Layer 2 of a small transformer language model trained on English Wikipedia (8 layers, counted from 0, width 128).
A neuron's activation on a vector x is ReLU(weights . x + bias), where the dot is the dot product.

Input weights of the MLP neurons that the questions are about. A number n stands for (n - 500) times 0.0007.
n45 (bias -0.064): 708,404,515,550,590,558,434,514,580,494,539,421,449,468,741,268,474,695,654,476,494,588,472,465,494,331,503,506,518,332,500,500,536,491,515,443,518,561,417,354,568,585,476,470,387,481,521,503,505,546,352,488,579,441,462,434,562,527,472,556,540,362,442,426,346,544,547,407,448,410,554,486,515,503,585,517,506,539,376,444,459,458,635,584,491,462,601,419,428,440,432,541,389,315,539,544,593,494,445,443,486,318,446,562,555,679,369,477,345,621,415,412,659,597,538,542,497,494,607,658,479,410,604,541,570,497,503,534
n72 (bias -0.052): 599,670,622,584,450,575,597,580,487,384,506,574,361,385,512,417,427,505,525,473,507,433,409,477,619,290,312,511,421,317,578,574,435,352,298,537,401,711,342,521,638,357,374,332,418,618,441,550,558,567,497,554,571,422,556,711,563,397,503,587,509,457,421,496,615,415,464,424,540,556,503,487,520,464,635,220,507,472,522,668,454,387,556,483,566,572,510,466,262,510,357,529,521,522,539,356,600,727,348,525,150,443,383,572,490,550,630,446,454,514,581,522,536,471,317,636,629,390,422,540,586,502,548,487,547,389,762,421
n93 (bias -0.037): 481,507,527,471,476,440,490,520,554,596,531,571,658,347,507,426,448,468,516,507,550,583,452,517,728,507,412,185,581,533,436,607,611,339,463,582,419,556,510,386,365,417,524,567,614,624,490,401,534,395,380,457,584,538,520,346,436,512,491,757,782,529,488,476,518,406,290,367,717,586,545,379,473,556,557,454,349,612,513,489,742,478,353,504,524,547,697,342,513,632,624,497,516,268,463,319,684,542,382,651,168,518,619,444,559,514,532,725,530,500,447,515,552,460,230,456,534,350,564,587,459,428,611,596,524,435,497,567
n113 (bias -0.051): 444,687,705,397,516,663,408,475,475,613,567,418,583,262,565,353,705,563,645,229,621,489,697,543,528,424,511,592,210,487,380,673,595,666,364,475,710,351,496,437,468,464,471,283,554,573,529,384,440,454,500,349,410,320,694,527,487,590,490,578,417,519,500,558,452,414,354,523,614,462,628,510,536,621,505,352,597,558,349,526,496,506,661,413,496,521,482,341,437,838,479,415,312,507,481,227,551,307,380,623,285,576,535,592,542,524,476,545,674,564,450,451,581,461,560,561,347,654,459,686,631,572,511,610,489,290,435,429
n118 (bias -0.040): 651,576,464,503,509,449,388,684,448,458,597,300,344,445,538,455,553,502,600,563,603,450,559,401,605,549,467,438,408,456,389,528,454,484,484,378,552,682,454,533,523,558,516,546,682,473,451,663,536,449,749,342,492,485,620,573,429,395,671,478,694,426,337,515,660,545,384,500,300,618,372,487,520,458,348,586,432,633,395,820,341,462,549,490,343,400,494,512,468,546,497,538,430,466,487,503,477,497,419,611,344,476,356,606,497,465,399,557,565,385,519,565,480,581,503,515,487,255,410,700,480,541,465,714,417,280,646,385
n130 (bias -0.057): 484,296,621,603,551,493,681,690,363,444,484,628,503,509,624,415,519,534,526,503,380,497,671,636,467,544,402,403,486,584,455,636,607,296,550,340,588,705,291,537,325,503,473,382,329,698,665,533,246,415,490,418,584,440,410,447,561,447,491,411,494,420,391,580,645,560,437,537,448,350,468,585,567,573,576,292,416,490,458,395,627,385,296,652,554,620,572,532,602,639,506,411,387,357,526,443,317,642,665,693,510,528,410,498,434,593,367,497,766,500,520,510,557,397,589,459,510,350,452,579,544,431,618,553,548,565,306,574
n142 (bias -0.042): 500,655,478,530,545,594,558,512,408,463,500,533,448,543,530,407,509,613,564,581,734,396,393,575,403,573,366,409,487,603,337,473,441,680,428,545,503,447,392,393,414,579,266,516,478,445,462,611,661,519,558,679,445,350,354,349,478,418,380,548,313,575,403,469,495,399,585,620,298,512,372,438,725,287,472,484,478,473,533,623,421,431,452,624,315,509,636,458,575,519,505,519,432,500,596,310,388,359,659,696,537,544,567,522,568,465,344,472,624,526,431,553,537,251,640,338,372,642,431,526,417,528,494,531,624,393,437,328
n192 (bias -0.081): 572,537,617,440,471,278,628,404,449,454,579,648,558,441,476,424,608,605,473,448,796,658,558,136,587,224,589,655,425,567,664,520,551,266,537,438,509,684,631,265,519,802,439,303,800,298,396,676,807,285,424,596,488,341,827,544,402,362,654,469,437,258,543,458,420,565,792,543,370,620,693,291,645,259,428,583,523,531,313,666,888,484,571,855,523,379,432,570,152,297,500,308,583,491,420,495,675,794,591,484,596,328,442,502,427,673,443,505,274,568,435,529,606,695,550,487,566,353,567,318,538,465,828,500,687,696,397,622
n214 (bias -0.052): 471,575,619,541,569,428,316,578,351,723,529,396,577,403,551,472,298,611,731,372,511,507,226,572,473,577,455,485,581,556,325,782,905,486,438,563,595,637,416,471,629,438,381,455,469,619,318,569,577,418,418,456,605,345,451,484,427,365,369,467,581,375,519,540,430,510,600,545,607,394,326,398,430,531,339,459,503,576,460,518,469,445,368,427,608,649,656,467,548,412,520,524,623,530,562,566,563,428,516,608,251,382,369,485,534,512,484,618,619,976,507,481,489,483,357,523,405,659,447,463,458,461,609,538,539,486,403,664
n249 (bias -0.047): 618,403,550,532,517,523,527,642,546,556,250,515,529,579,522,441,474,475,518,543,601,602,350,511,440,504,439,545,454,418,333,378,538,504,428,450,396,334,615,283,626,367,646,454,534,303,538,657,719,918,481,533,322,547,351,521,597,715,482,453,622,483,440,382,352,573,375,302,708,438,654,574,634,496,399,485,542,416,460,664,393,417,366,746,465,439,768,626,586,631,484,627,414,518,470,470,407,756,589,433,638,465,625,468,575,545,511,570,343,472,561,479,485,610,691,302,345,481,431,546,67,387,519,752,531,664,370,604
n298 (bias -0.037): 470,363,470,518,604,411,212,649,550,556,512,532,717,562,572,435,555,449,513,456,668,660,577,395,363,646,580,429,426,509,585,465,708,549,661,466,430,645,410,460,480,665,708,310,500,390,651,372,586,617,534,451,520,588,848,475,619,531,487,613,423,596,620,491,564,513,549,307,333,427,311,313,487,500,519,418,669,310,481,587,507,503,652,493,416,444,477,378,370,487,607,340,463,352,535,500,493,284,454,489,435,503,685,474,487,556,497,500,557,451,302,395,516,649,539,440,396,534,623,462,386,397,477,569,698,588,437,580
n316 (bias -0.012): 411,533,632,381,485,413,542,607,456,371,627,559,601,461,410,510,519,482,467,381,526,525,664,522,464,707,451,495,505,458,523,513,492,634,565,505,515,631,463,525,490,427,549,449,520,527,522,502,599,360,498,505,443,500,425,589,576,493,383,486,531,438,529,571,505,439,556,477,493,514,427,472,495,567,575,433,585,449,240,431,524,571,454,528,471,389,519,498,541,512,628,495,477,382,406,461,628,417,575,636,550,587,629,412,552,484,495,507,507,599,599,464,532,403,588,631,495,438,495,423,327,567,455,574,465,468,551,587
n324 (bias -0.045): 653,459,597,308,668,438,383,419,822,561,565,590,443,283,485,432,671,397,624,380,580,482,500,380,486,521,552,589,490,578,395,630,302,537,631,370,455,554,497,567,462,624,213,552,691,484,556,640,522,347,507,557,416,510,323,481,491,487,444,411,396,549,452,361,451,777,741,689,432,411,417,311,611,576,345,486,649,513,358,587,590,410,503,646,284,507,541,539,320,584,412,480,435,559,473,407,430,539,626,419,344,436,633,578,571,532,300,507,535,562,538,500,508,503,595,431,707,553,424,376,496,538,591,544,468,393,313,500
n326 (bias -0.007): 432,411,630,490,485,561,296,538,497,468,588,461,584,445,627,593,325,648,665,289,667,557,267,468,513,477,354,676,321,439,485,403,792,595,416,638,591,641,663,556,432,651,552,510,403,518,458,517,395,472,566,380,371,393,303,533,525,440,381,537,628,415,696,477,488,510,490,317,384,485,572,459,367,449,512,560,513,732,448,561,354,500,423,695,666,387,525,555,443,490,343,551,551,479,591,620,421,457,467,465,548,381,463,464,430,397,417,286,513,649,539,480,535,348,551,631,343,490,445,440,425,469,396,592,656,477,494,446
n333 (bias -0.074): 556,519,503,551,563,604,516,391,621,469,506,497,454,420,430,612,491,456,620,663,500,569,635,330,305,551,529,473,326,471,303,377,616,487,643,549,555,444,490,550,461,589,406,378,417,591,374,658,547,528,627,494,417,533,532,548,455,659,334,506,596,508,470,512,417,433,557,361,507,570,586,388,602,481,416,311,401,311,448,520,497,540,603,439,420,548,447,304,581,594,426,233,566,776,567,672,597,276,423,356,440,312,546,517,594,484,461,780,445,654,421,492,525,513,494,470,438,513,603,389,403,339,531,595,628,585,423,523
n335 (bias -0.024): 555,587,532,447,595,542,341,403,723,566,235,497,466,405,526,480,452,569,425,623,377,627,500,647,476,557,600,489,207,484,524,511,430,556,338,575,539,452,372,643,553,518,225,411,472,516,332,583,484,403,504,421,457,413,362,553,392,637,420,631,445,407,510,543,468,496,465,523,406,584,572,393,681,560,695,444,528,588,507,452,475,547,641,855,596,426,521,293,351,471,465,517,378,601,414,263,514,504,605,559,514,474,456,511,767,509,279,669,653,670,690,507,580,250,413,467,690,251,493,443,432,450,621,507,402,641,539,737
n354 (bias -0.043): 558,685,640,632,429,586,822,769,485,326,630,375,428,432,495,460,475,538,547,389,484,376,594,541,737,568,205,580,511,558,457,822,558,271,470,584,367,645,477,579,712,429,390,189,659,476,284,645,343,570,469,540,660,357,470,641,595,298,365,486,493,434,307,490,576,428,366,577,655,622,500,650,545,459,459,481,489,489,453,812,564,554,410,647,519,564,460,479,422,614,590,622,430,546,490,583,397,310,588,557,371,407,471,425,696,570,361,573,500,661,567,521,579,504,518,262,408,389,428,582,466,533,662,656,368,349,425,681
n355 (bias -0.049): 450,609,544,536,614,593,541,575,490,589,418,318,558,578,656,489,513,566,571,438,521,528,364,513,622,490,436,396,395,331,334,568,474,391,263,561,541,792,544,543,557,517,571,483,274,503,608,470,366,553,538,493,703,459,473,560,427,444,566,532,234,391,344,611,620,382,420,410,410,724,548,634,614,493,596,411,456,529,487,440,436,365,446,589,466,520,313,481,355,442,301,414,343,653,390,507,517,476,575,573,559,512,600,509,625,551,462,464,764,465,617,523,628,470,382,503,463,353,305,633,602,540,572,517,431,276,393,461
n371 (bias -0.037): 470,678,503,538,659,532,286,642,500,611,491,322,600,514,507,511,522,418,516,487,565,420,435,516,475,597,536,441,617,477,242,804,639,570,407,359,513,591,559,198,581,526,441,497,834,572,458,442,485,408,407,513,466,531,561,201,576,393,607,555,459,463,313,483,662,503,648,449,603,451,441,513,581,564,502,513,429,432,441,517,604,443,595,623,354,603,576,655,506,490,529,427,322,607,460,536,543,457,401,643,497,527,503,461,522,465,414,472,572,419,285,526,553,390,306,686,362,576,611,492,474,486,513,529,487,659,468,463
n377 (bias -0.088): 578,519,425,172,472,551,476,465,512,519,589,571,649,394,460,400,630,500,649,351,680,447,553,445,718,460,536,98,424,561,579,407,687,508,437,416,424,471,667,685,651,445,444,369,647,599,520,507,570,562,516,577,743,444,516,637,645,420,526,372,768,315,526,620,553,710,637,386,362,277,309,203,643,826,331,340,441,500,542,309,551,397,508,513,293,330,604,530,473,440,523,636,678,290,427,540,528,618,360,732,415,384,389,519,418,553,478,573,333,541,480,522,553,449,411,534,440,379,349,625,564,421,689,488,545,459,334,769
n380 (bias -0.036): 509,628,628,606,413,682,392,524,459,491,503,417,437,466,500,439,476,534,548,554,513,615,356,408,436,278,509,587,327,455,562,453,593,625,466,456,277,785,547,414,412,534,566,528,550,537,528,567,561,427,446,631,524,409,310,564,617,474,476,538,545,437,459,522,535,531,358,387,397,607,554,400,572,580,424,589,466,643,429,454,363,429,331,507,500,640,576,644,576,465,474,586,398,314,438,534,497,400,491,696,558,529,488,507,586,411,429,382,629,435,475,483,566,310,754,585,282,776,405,424,462,509,646,531,657,292,584,428
n397 (bias -0.035): 564,373,396,541,494,529,470,440,452,570,385,579,752,433,474,540,400,425,746,385,514,493,354,331,481,588,477,490,480,646,500,434,507,462,542,490,467,648,663,562,409,368,575,585,542,375,539,549,545,601,639,289,433,668,600,458,588,482,424,518,516,415,449,500,638,565,487,488,660,661,431,566,455,564,336,433,361,318,407,334,552,505,355,459,344,426,430,515,525,582,351,602,512,371,523,542,480,473,461,430,646,509,646,473,437,755,265,456,702,480,458,572,616,500,440,362,431,556,595,358,572,534,683,506,703,321,542,524
n399 (bias -0.053): 463,667,520,573,925,660,690,714,536,341,496,612,270,580,491,430,359,570,683,541,363,596,446,476,385,601,337,517,390,416,754,401,518,611,387,676,569,525,667,311,541,504,308,345,512,590,533,649,346,544,546,141,423,500,403,572,574,339,595,684,586,486,101,390,624,577,452,657,417,515,387,319,662,492,539,393,281,515,326,500,411,463,392,594,541,621,492,408,444,279,537,806,496,646,548,310,418,542,560,568,627,470,395,540,436,524,531,547,435,758,379,538,579,464,508,603,574,294,654,602,471,371,543,628,592,624,383,415
n406 (bias -0.044): 573,412,464,610,471,405,504,727,378,648,523,422,517,532,508,395,490,565,576,423,576,559,545,719,292,618,478,271,543,400,289,768,402,633,461,475,392,567,234,487,565,244,406,399,446,619,540,564,791,517,409,388,460,266,343,657,525,573,432,551,590,440,437,410,484,532,489,513,555,466,466,591,658,681,613,454,386,435,435,459,489,443,395,526,388,475,692,554,546,725,488,623,490,442,340,414,406,456,563,686,577,510,503,440,549,506,476,830,568,534,507,587,581,486,651,297,623,376,568,514,210,542,559,599,463,342,489,672
n457 (bias -0.061): 496,599,588,393,551,425,567,706,484,444,494,589,512,497,482,467,220,621,503,580,397,736,449,556,627,513,276,423,513,324,620,574,503,349,388,570,471,604,405,566,500,406,379,234,658,558,506,582,407,540,497,525,571,446,541,518,525,427,447,503,734,511,547,557,455,383,537,520,558,464,415,607,604,700,544,531,692,365,455,520,664,455,599,633,532,491,306,435,540,420,399,407,400,422,525,443,474,575,357,508,488,474,648,492,525,603,375,405,608,510,572,553,601,428,321,521,640,731,647,617,408,477,531,450,484,345,377,681
n462 (bias -0.057): 577,476,518,594,585,419,329,521,470,326,443,624,453,536,518,480,524,661,476,282,616,560,597,509,512,625,390,458,562,541,506,663,480,533,688,528,442,513,482,397,356,357,401,377,500,534,414,560,458,479,481,586,450,396,463,452,625,492,373,607,574,430,421,398,586,552,651,576,735,398,471,485,595,304,464,524,616,593,465,606,534,354,410,494,491,594,449,422,590,503,354,407,491,338,494,482,540,582,574,707,596,399,541,526,530,585,586,553,509,455,282,555,498,576,276,468,549,814,393,569,485,561,494,461,422,547,305,557
n465 (bias -0.025): 600,615,443,425,700,602,215,344,670,486,560,661,551,309,590,462,377,474,647,699,549,562,633,598,367,401,432,311,300,315,507,371,566,577,454,615,382,426,365,373,496,359,661,500,308,487,218,560,408,465,768,586,558,540,528,467,416,484,423,513,401,519,470,489,444,617,665,477,434,334,548,421,507,619,602,357,716,470,375,623,472,447,402,451,265,723,528,660,583,708,596,476,523,564,568,443,248,387,510,503,493,510,517,453,674,414,379,503,554,596,415,615,558,500,618,329,690,576,571,431,353,476,542,517,595,547,500,533
n470 (bias -0.026): 502,569,460,454,662,533,490,604,623,316,497,500,455,374,478,582,513,531,590,517,511,606,497,490,408,396,621,461,487,497,519,611,698,431,510,645,816,503,678,528,584,457,365,493,430,485,281,563,376,507,619,428,667,522,327,481,593,395,431,541,442,359,391,511,565,376,404,605,435,624,391,409,543,603,525,185,553,420,405,682,550,374,649,574,675,414,409,541,454,375,390,425,306,668,432,390,338,710,481,450,343,491,442,603,559,550,494,617,638,762,483,523,534,450,398,494,432,293,656,465,537,465,595,470,373,308,573,657
n499 (bias -0.082): 531,480,507,515,574,517,374,735,572,520,465,522,659,602,572,376,573,465,520,633,536,574,510,636,669,435,466,383,476,574,624,515,594,470,285,799,621,479,441,531,755,408,656,541,576,589,535,386,468,712,651,467,503,390,589,407,686,611,568,552,473,548,500,513,436,627,350,535,373,474,612,480,562,337,550,341,397,248,438,630,497,227,618,496,479,582,440,348,305,615,407,527,205,640,523,387,430,404,586,546,365,424,576,432,473,512,438,560,469,403,377,553,492,702,453,464,639,643,480,442,417,343,420,541,482,725,449,579
n507 (bias -0.063): 546,667,664,174,411,449,451,580,456,453,564,439,539,308,559,478,635,643,500,542,471,563,484,416,651,456,469,369,369,567,422,755,384,580,473,538,600,440,349,519,763,419,380,353,709,472,473,524,525,440,486,467,485,487,609,608,360,535,603,613,658,416,525,456,386,476,426,424,699,458,418,497,698,632,425,657,490,363,448,461,367,429,477,453,157,531,347,381,543,659,449,383,478,519,384,490,300,655,487,580,487,531,513,504,530,640,294,702,606,632,554,492,556,419,510,420,507,507,396,541,300,495,547,567,454,283,275,471

Each question shows a token from some text and the vector x that enters the MLP there. A number n stands for (n - 500) times 0.0098.

"d ": 613,454,385,565,498,508,462,383,608,457,449,419,490,549,464,438,528,597,505,462,327,521,457,551,376,559,642,530,546,498,539,476,404,568,465,478,535,442,434,511,501,429,491,584,347,507,515,501,495,416,458,445,505,391,400,483,516,444,428,531,465,480,477,474,448,431,468,504,427,428,426,471,437,494,548,479,505,525,652,427,423,573,660,465,561,474,508,407,592,541,626,499,606,492,555,511,480,461,613,449,564,554,441,500,469,528,566,511,388,571,505,396,313,478,605,484,450,476,537,533,544,732,485,419,350,498,599,434
Which neuron lights up most? n335

"k": 598,484,453,476,507,553,498,459,480,547,435,422,378,547,480,517,484,576,387,557,328,334,496,559,587,551,515,462,563,487,452,424,365,376,460,377,409,377,572,472,510,538,561,518,436,525,616,460,496,424,471,449,567,515,510,568,567,482,509,485,549,493,472,470,452,344,437,538,504,505,371,488,530,529,556,551,479,518,822,391,436,475,575,472,595,529,545,487,582,455,558,464,556,501,572,426,565,492,498,427,506,596,480,500,469,527,545,458,366,451,521,402,349,482,513,465,399,497,527,566,660,641,463,411,302,444,673,378
Which neuron lights up most? n72

"-": 633,407,358,487,460,518,521,413,574,459,497,418,419,542,466,462,526,580,587,615,408,569,492,540,462,520,487,428,637,515,401,382,350,587,587,436,507,441,457,556,527,453,570,597,514,573,514,471,471,526,490,417,472,487,381,555,448,487,515,544,539,588,524,472,424,482,490,515,450,522,350,529,370,489,556,493,433,452,694,509,404,610,612,523,446,514,467,423,507,487,634,393,581,474,547,469,433,456,543,414,482,618,493,500,531,480,543,557,441,544,475,428,265,443,508,408,482,419,513,563,555,658,520,426,388,426,505,437
Which neuron lights up most? n118

"u": 615,436,369,595,516,504,481,512,487,497,447,441,501,557,447,444,564,562,492,502,339,399,492,544,642,409,568,455,685,432,525,391,405,470,497,499,507,518,455,489,539,508,527,472,503,577,469,417,374,481,552,582,527,410,424,511,511,496,419,406,450,517,507,477,437,494,563,508,482,488,450,561,266,509,548,519,493,469,811,543,465,516,636,393,551,585,511,416,504,441,508,484,521,564,556,518,501,526,400,382,462,573,447,500,506,490,618,451,341,462,542,408,253,564,504,509,507,602,485,565,688,642,552,314,435,460,529,356
Which neuron fires most, and how strongly? n72, at about 0.84

"e": 602,443,337,563,477,525,540,401,532,562,379,436,475,548,464,455,554,574,587,588,242,452,493,530,500,465,535,428,742,496,491,432,565,467,469,489,557,446,524,517,488,480,407,495,443,510,392,452,475,482,429,436,586,521,384,442,526,497,492,458,452,483,502,469,449,528,486,493,532,397,486,502,271,494,544,485,418,490,762,461,432,559,582,394,557,592,502,472,612,474,574,495,589,534,565,541,479,450,433,485,436,528,485,500,476,429,524,472,421,540,455,422,279,482,507,519,475,493,521,570,713,616,526,498,352,490,678,455
Which two neurons fire most, strongest first? n214, n470

"ely ": 629,408,466,517,478,549,534,415,424,488,482,412,503,641,451,422,611,583,502,508,347,371,527,595,419,479,556,514,573,516,422,507,393,511,525,450,362,457,474,508,534,452,608,476,419,621,462,418,562,395,461,416,518,497,354,486,507,501,401,503,456,501,518,474,458,444,423,606,547,565,434,463,476,539,558,450,526,548,510,446,493,583,637,515,523,438,580,480,530,496,542,463,468,460,546,488,515,457,610,497,499,629,442,500,546,497,518,466,436,487,538,396,291,418,530,469,408,513,509,537,551,742,434,453,412,486,505,406
Which neuron fires most, and how strongly? n406, at about 0.66

"ans": 570,384,299,521,506,522,425,380,426,495,462,434,474,618,450,552,553,558,491,572,413,346,491,528,587,410,550,560,557,476,362,440,462,515,523,510,616,402,604,446,532,499,617,565,530,481,468,428,450,595,543,402,491,619,588,494,527,453,499,491,565,614,590,465,443,497,524,533,556,472,572,527,349,526,528,458,479,521,702,356,502,557,610,336,496,487,523,467,496,534,477,514,517,539,555,528,496,479,359,327,463,608,446,500,473,504,488,434,508,417,347,424,279,596,539,519,456,456,592,516,680,654,379,493,376,391,540,496
Which neuron fires most, and how strongly? n397, at about 0.32

"er ": 604,458,439,625,585,565,605,496,525,431,465,389,484,574,482,482,536,597,505,541,206,447,507,572,371,617,574,506,601,484,431,439,421,569,559,417,500,436,579,484,456,470,481,565,390,514,561,461,383,442,494,437,500,515,403,526,522,460,399,467,513,465,461,481,432,429,512,571,499,487,440,496,487,468,542,415,407,548,448,478,454,600,640,448,552,518,505,471,539,480,622,495,496,467,548,472,445,441,572,493,542,549,384,500,486,486,509,510,504,490,518,385,343,385,535,529,377,469,561,557,554,711,481,439,359,515,508,430
Which neuron lights up most? n399

"in ": 609,438,401,573,454,534,546,483,487,399,488,422,538,515,438,426,572,578,468,483,364,436,476,491,496,507,568,447,532,471,483,432,496,557,497,555,469,450,511,465,503,525,562,443,354,556,527,481,487,447,570,466,551,418,453,468,506,421,355,452,547,520,475,479,449,487,509,483,463,531,539,494,378,585,527,506,486,520,548,572,490,603,515,398,524,512,524,543,568,488,604,479,541,491,549,632,484,421,457,371,479,550,388,500,455,472,535,442,408,487,576,386,220,474,523,503,466,518,492,536,558,786,483,423,535,460,560,504
Which neuron lights up most? n326

"c": 602,363,421,531,487,605,481,469,566,520,420,388,462,521,475,512,582,582,517,590,296,449,367,507,469,479,523,472,620,427,488,465,483,456,511,418,519,310,422,457,506,512,571,554,390,556,586,511,557,548,493,484,484,548,442,544,505,536,550,478,537,655,442,476,426,508,444,395,551,455,562,601,449,555,535,490,609,471,811,482,432,517,537,336,567,563,505,532,529,437,505,556,488,504,562,562,404,442,489,369,590,577,463,500,377,510,481,480,401,361,417,388,332,498,559,433,467,477,516,543,544,638,448,433,496,534,565,387
Which neuron lights up most? n249

"ves ": 569,482,408,539,594,529,404,447,486,519,476,450,524,554,452,502,614,573,479,493,377,424,475,520,399,539,568,430,550,486,419,510,502,633,468,447,523,409,524,460,529,486,590,525,470,504,534,412,467,443,486,494,524,512,416,503,514,427,375,440,492,458,526,475,468,475,456,571,469,491,409,544,379,527,538,443,508,455,554,450,479,629,579,389,585,501,478,513,487,456,545,484,520,509,548,474,431,422,550,379,474,585,423,500,495,458,573,516,448,523,527,398,247,548,601,520,372,554,521,535,587,797,475,493,457,436,500,527
Which neuron fires most, and how strongly? n113, at about 0.32

"ing ": 607,446,407,568,496,485,560,435,510,478,460,435,614,558,452,533,507,596,567,454,352,383,548,592,392,519,594,517,628,544,423,392,548,535,567,437,573,479,505,520,473,478,547,477,363,543,481,446,444,461,498,408,533,479,451,497,523,446,371,434,533,450,506,478,438,450,484,539,506,517,465,468,353,508,536,423,445,523,478,394,499,571,655,410,586,476,531,522,555,467,611,477,490,472,560,476,494,478,531,450,513,516,408,500,504,506,499,558,414,533,651,389,256,429,498,514,425,464,531,523,534,726,508,385,329,490,529,514
Which neuron lights up most? n470

"land ": 545,478,420,540,553,536,425,452,523,459,428,448,525,572,471,524,532,579,433,458,452,297,553,592,406,448,583,373,554,463,435,460,524,631,501,455,539,456,390,453,418,432,594,577,517,540,501,477,453,502,473,461,529,537,462,488,512,493,394,438,576,591,487,476,454,502,539,458,449,449,478,465,459,526,534,443,417,464,548,426,470,585,578,447,610,551,507,524,556,522,598,446,585,493,577,562,481,457,544,349,483,548,410,500,498,476,505,506,458,403,456,405,174,482,622,554,440,418,522,524,514,703,458,504,506,473,553,481
Which two neurons fire most, strongest first? n465, n333

"pre": 646,373,422,620,545,453,518,336,503,462,491,402,501,495,451,484,543,578,565,483,466,496,400,476,485,506,627,679,744,488,421,576,361,451,634,377,493,483,481,597,410,501,561,592,511,517,576,456,432,455,438,411,522,583,451,513,576,441,483,460,508,543,540,480,430,553,585,601,386,556,513,506,464,500,527,511,608,592,612,390,464,512,568,307,411,419,503,433,475,474,491,423,465,448,538,590,513,481,497,379,554,441,439,500,451,476,536,440,475,389,562,407,457,452,528,497,426,521,522,514,642,701,459,395,365,428,427,387
Which neuron lights up most? n324

"mis": 623,383,484,544,531,555,445,390,403,432,453,374,406,559,473,544,613,597,586,528,411,615,477,351,526,363,529,668,571,420,460,447,423,451,605,436,500,421,419,532,463,495,518,602,465,580,530,469,447,467,463,531,422,570,478,538,495,472,512,520,540,580,469,478,417,455,622,583,523,556,619,465,406,490,528,499,608,506,643,528,400,496,580,267,476,532,510,413,550,464,521,432,533,546,550,525,556,519,508,468,547,540,417,500,468,466,521,457,449,342,534,397,365,497,532,571,402,610,524,552,533,622,408,385,263,451,525,362
Which neuron lights up most? n462

", ": 636,467,398,534,475,530,585,462,454,507,506,381,453,530,477,384,435,598,496,489,419,454,495,537,464,482,463,469,659,445,494,528,460,503,569,505,472,470,514,442,520,471,565,531,476,529,490,461,480,517,355,452,468,453,401,524,533,455,366,389,460,509,501,476,440,468,537,472,500,498,415,507,402,500,537,476,508,510,598,451,409,606,630,443,522,487,482,523,505,545,694,476,520,421,550,540,506,455,518,416,560,570,473,500,482,569,563,511,432,512,469,408,289,493,587,431,411,432,525,582,538,707,455,434,437,494,558,554
Which neuron fires most, and how strongly? n45, at about 0.54

"om ": 602,421,467,599,478,538,485,426,429,536,516,409,551,552,506,419,540,590,459,430,466,408,507,480,374,538,569,602,589,479,401,370,427,501,515,534,569,539,566,459,428,456,535,500,330,534,493,436,521,398,462,506,477,436,454,494,499,446,469,432,463,490,540,482,413,334,545,555,427,453,541,555,436,485,540,493,518,581,607,492,458,574,633,593,527,467,487,517,585,507,574,451,479,478,554,504,421,466,582,402,513,437,429,500,477,585,512,387,400,477,583,370,357,545,505,522,443,485,521,512,521,758,449,419,512,430,610,523
Which neuron lights up most? n326

"ned ": 600,524,432,547,575,528,541,408,433,558,510,423,515,539,480,497,454,647,489,471,365,405,491,561,433,566,539,564,568,506,413,412,576,518,546,490,547,395,497,560,510,381,555,597,345,532,515,418,458,418,414,422,480,482,447,467,514,451,344,468,467,501,523,482,423,466,457,560,513,494,468,502,406,564,557,413,490,544,507,437,444,522,622,397,619,522,505,446,526,456,610,379,531,402,557,537,487,501,573,460,434,545,448,500,481,532,564,503,504,573,520,394,381,266,494,518,440,457,568,538,614,693,421,427,361,547,479,529
Which neuron lights up most? n214

"in": 662,441,393,521,474,486,621,428,367,434,465,408,478,532,471,324,580,609,447,559,260,338,513,533,644,429,613,566,584,442,493,427,445,391,592,444,378,356,423,525,501,483,580,577,483,546,539,473,457,468,521,458,538,453,441,458,469,508,490,457,498,582,539,479,427,468,521,575,548,510,633,473,414,514,523,536,494,569,652,460,420,528,559,403,441,550,579,531,548,445,570,439,502,439,552,508,561,432,437,474,474,582,416,500,452,546,560,385,450,345,523,419,387,447,517,555,440,513,469,538,707,642,535,307,504,433,514,396
Which neuron lights up most? n45

"N": 600,416,428,524,405,467,448,495,464,475,483,412,480,554,466,487,548,584,415,527,435,434,521,534,492,483,607,540,577,429,514,474,404,583,548,475,555,420,445,485,524,473,560,495,597,490,554,427,486,432,529,484,462,581,553,514,506,458,585,539,476,625,574,475,423,398,526,442,595,491,459,532,433,531,522,680,519,451,911,435,385,519,616,342,406,524,424,545,599,501,522,338,503,432,550,577,455,491,474,445,560,574,449,500,414,502,413,486,405,378,605,377,380,559,507,506,479,523,530,549,572,685,407,310,486,474,457,351
Which neuron fires most, and how strongly? n507, at about 0.69

"received ": 624,477,522,510,524,590,462,369,432,490,517,419,482,480,500,478,441,599,618,437,376,442,449,500,446,520,509,535,611,530,403,539,497,508,510,446,501,382,550,539,484,399,560,589,315,529,539,468,421,398,413,495,540,596,460,453,580,436,431,387,447,554,527,480,430,515,472,596,458,567,449,474,405,555,554,460,521,623,472,432,483,564,578,373,560,452,487,406,530,415,574,474,504,378,557,569,493,423,558,453,434,492,463,500,531,490,508,433,476,531,612,412,424,276,513,557,446,478,544,545,534,740,428,402,463,508,482,509
Which neuron fires most, and how strongly? n214, at about 0.84

"7": 595,509,448,611,516,523,440,374,482,573,388,409,433,528,487,419,569,579,487,547,479,425,489,507,502,520,474,401,635,488,501,439,507,436,544,538,543,539,516,486,428,407,499,575,497,457,574,452,328,474,447,444,535,722,436,532,519,425,547,466,459,460,513,475,433,496,482,425,506,515,617,521,386,453,555,514,486,586,665,378,460,509,564,325,516,475,438,504,522,481,586,416,548,436,568,538,453,550,510,426,516,613,556,500,438,526,496,541,432,478,459,398,303,468,454,478,423,420,583,622,623,659,428,293,412,484,617,466
Which neuron lights up most? n93

"Mar": 604,501,385,579,504,526,526,463,507,383,446,426,373,566,426,577,424,568,399,499,402,380,472,510,626,465,533,570,591,444,547,494,429,589,481,398,515,492,591,471,532,495,446,631,605,551,557,456,563,479,503,538,365,588,510,405,507,465,525,503,619,595,489,474,448,458,438,496,585,572,447,474,420,471,526,581,513,420,717,481,366,487,533,326,457,526,473,462,557,402,511,425,504,440,558,617,545,638,551,428,573,604,429,500,487,515,524,462,464,334,463,414,271,532,501,480,470,568,474,540,525,678,465,323,510,382,581,385
The three highest activations, in order: n118, n462, n380

"wh": 599,422,461,488,460,564,521,429,395,577,517,462,361,630,511,454,457,607,499,528,414,358,403,518,363,511,438,638,644,432,451,382,370,441,493,456,527,506,601,463,365,480,590,464,491,527,509,426,513,534,504,447,390,504,560,477,538,414,498,447,395,504,518,475,451,452,465,548,553,447,500,497,249,454,530,531,542,581,658,474,500,464,484,441,516,569,497,489,572,570,498,514,545,496,551,507,518,539,539,388,563,536,462,500,528,468,503,480,359,527,679,426,346,468,539,484,366,454,517,603,578,677,561,583,340,389,609,497
Which neuron lights up most? n249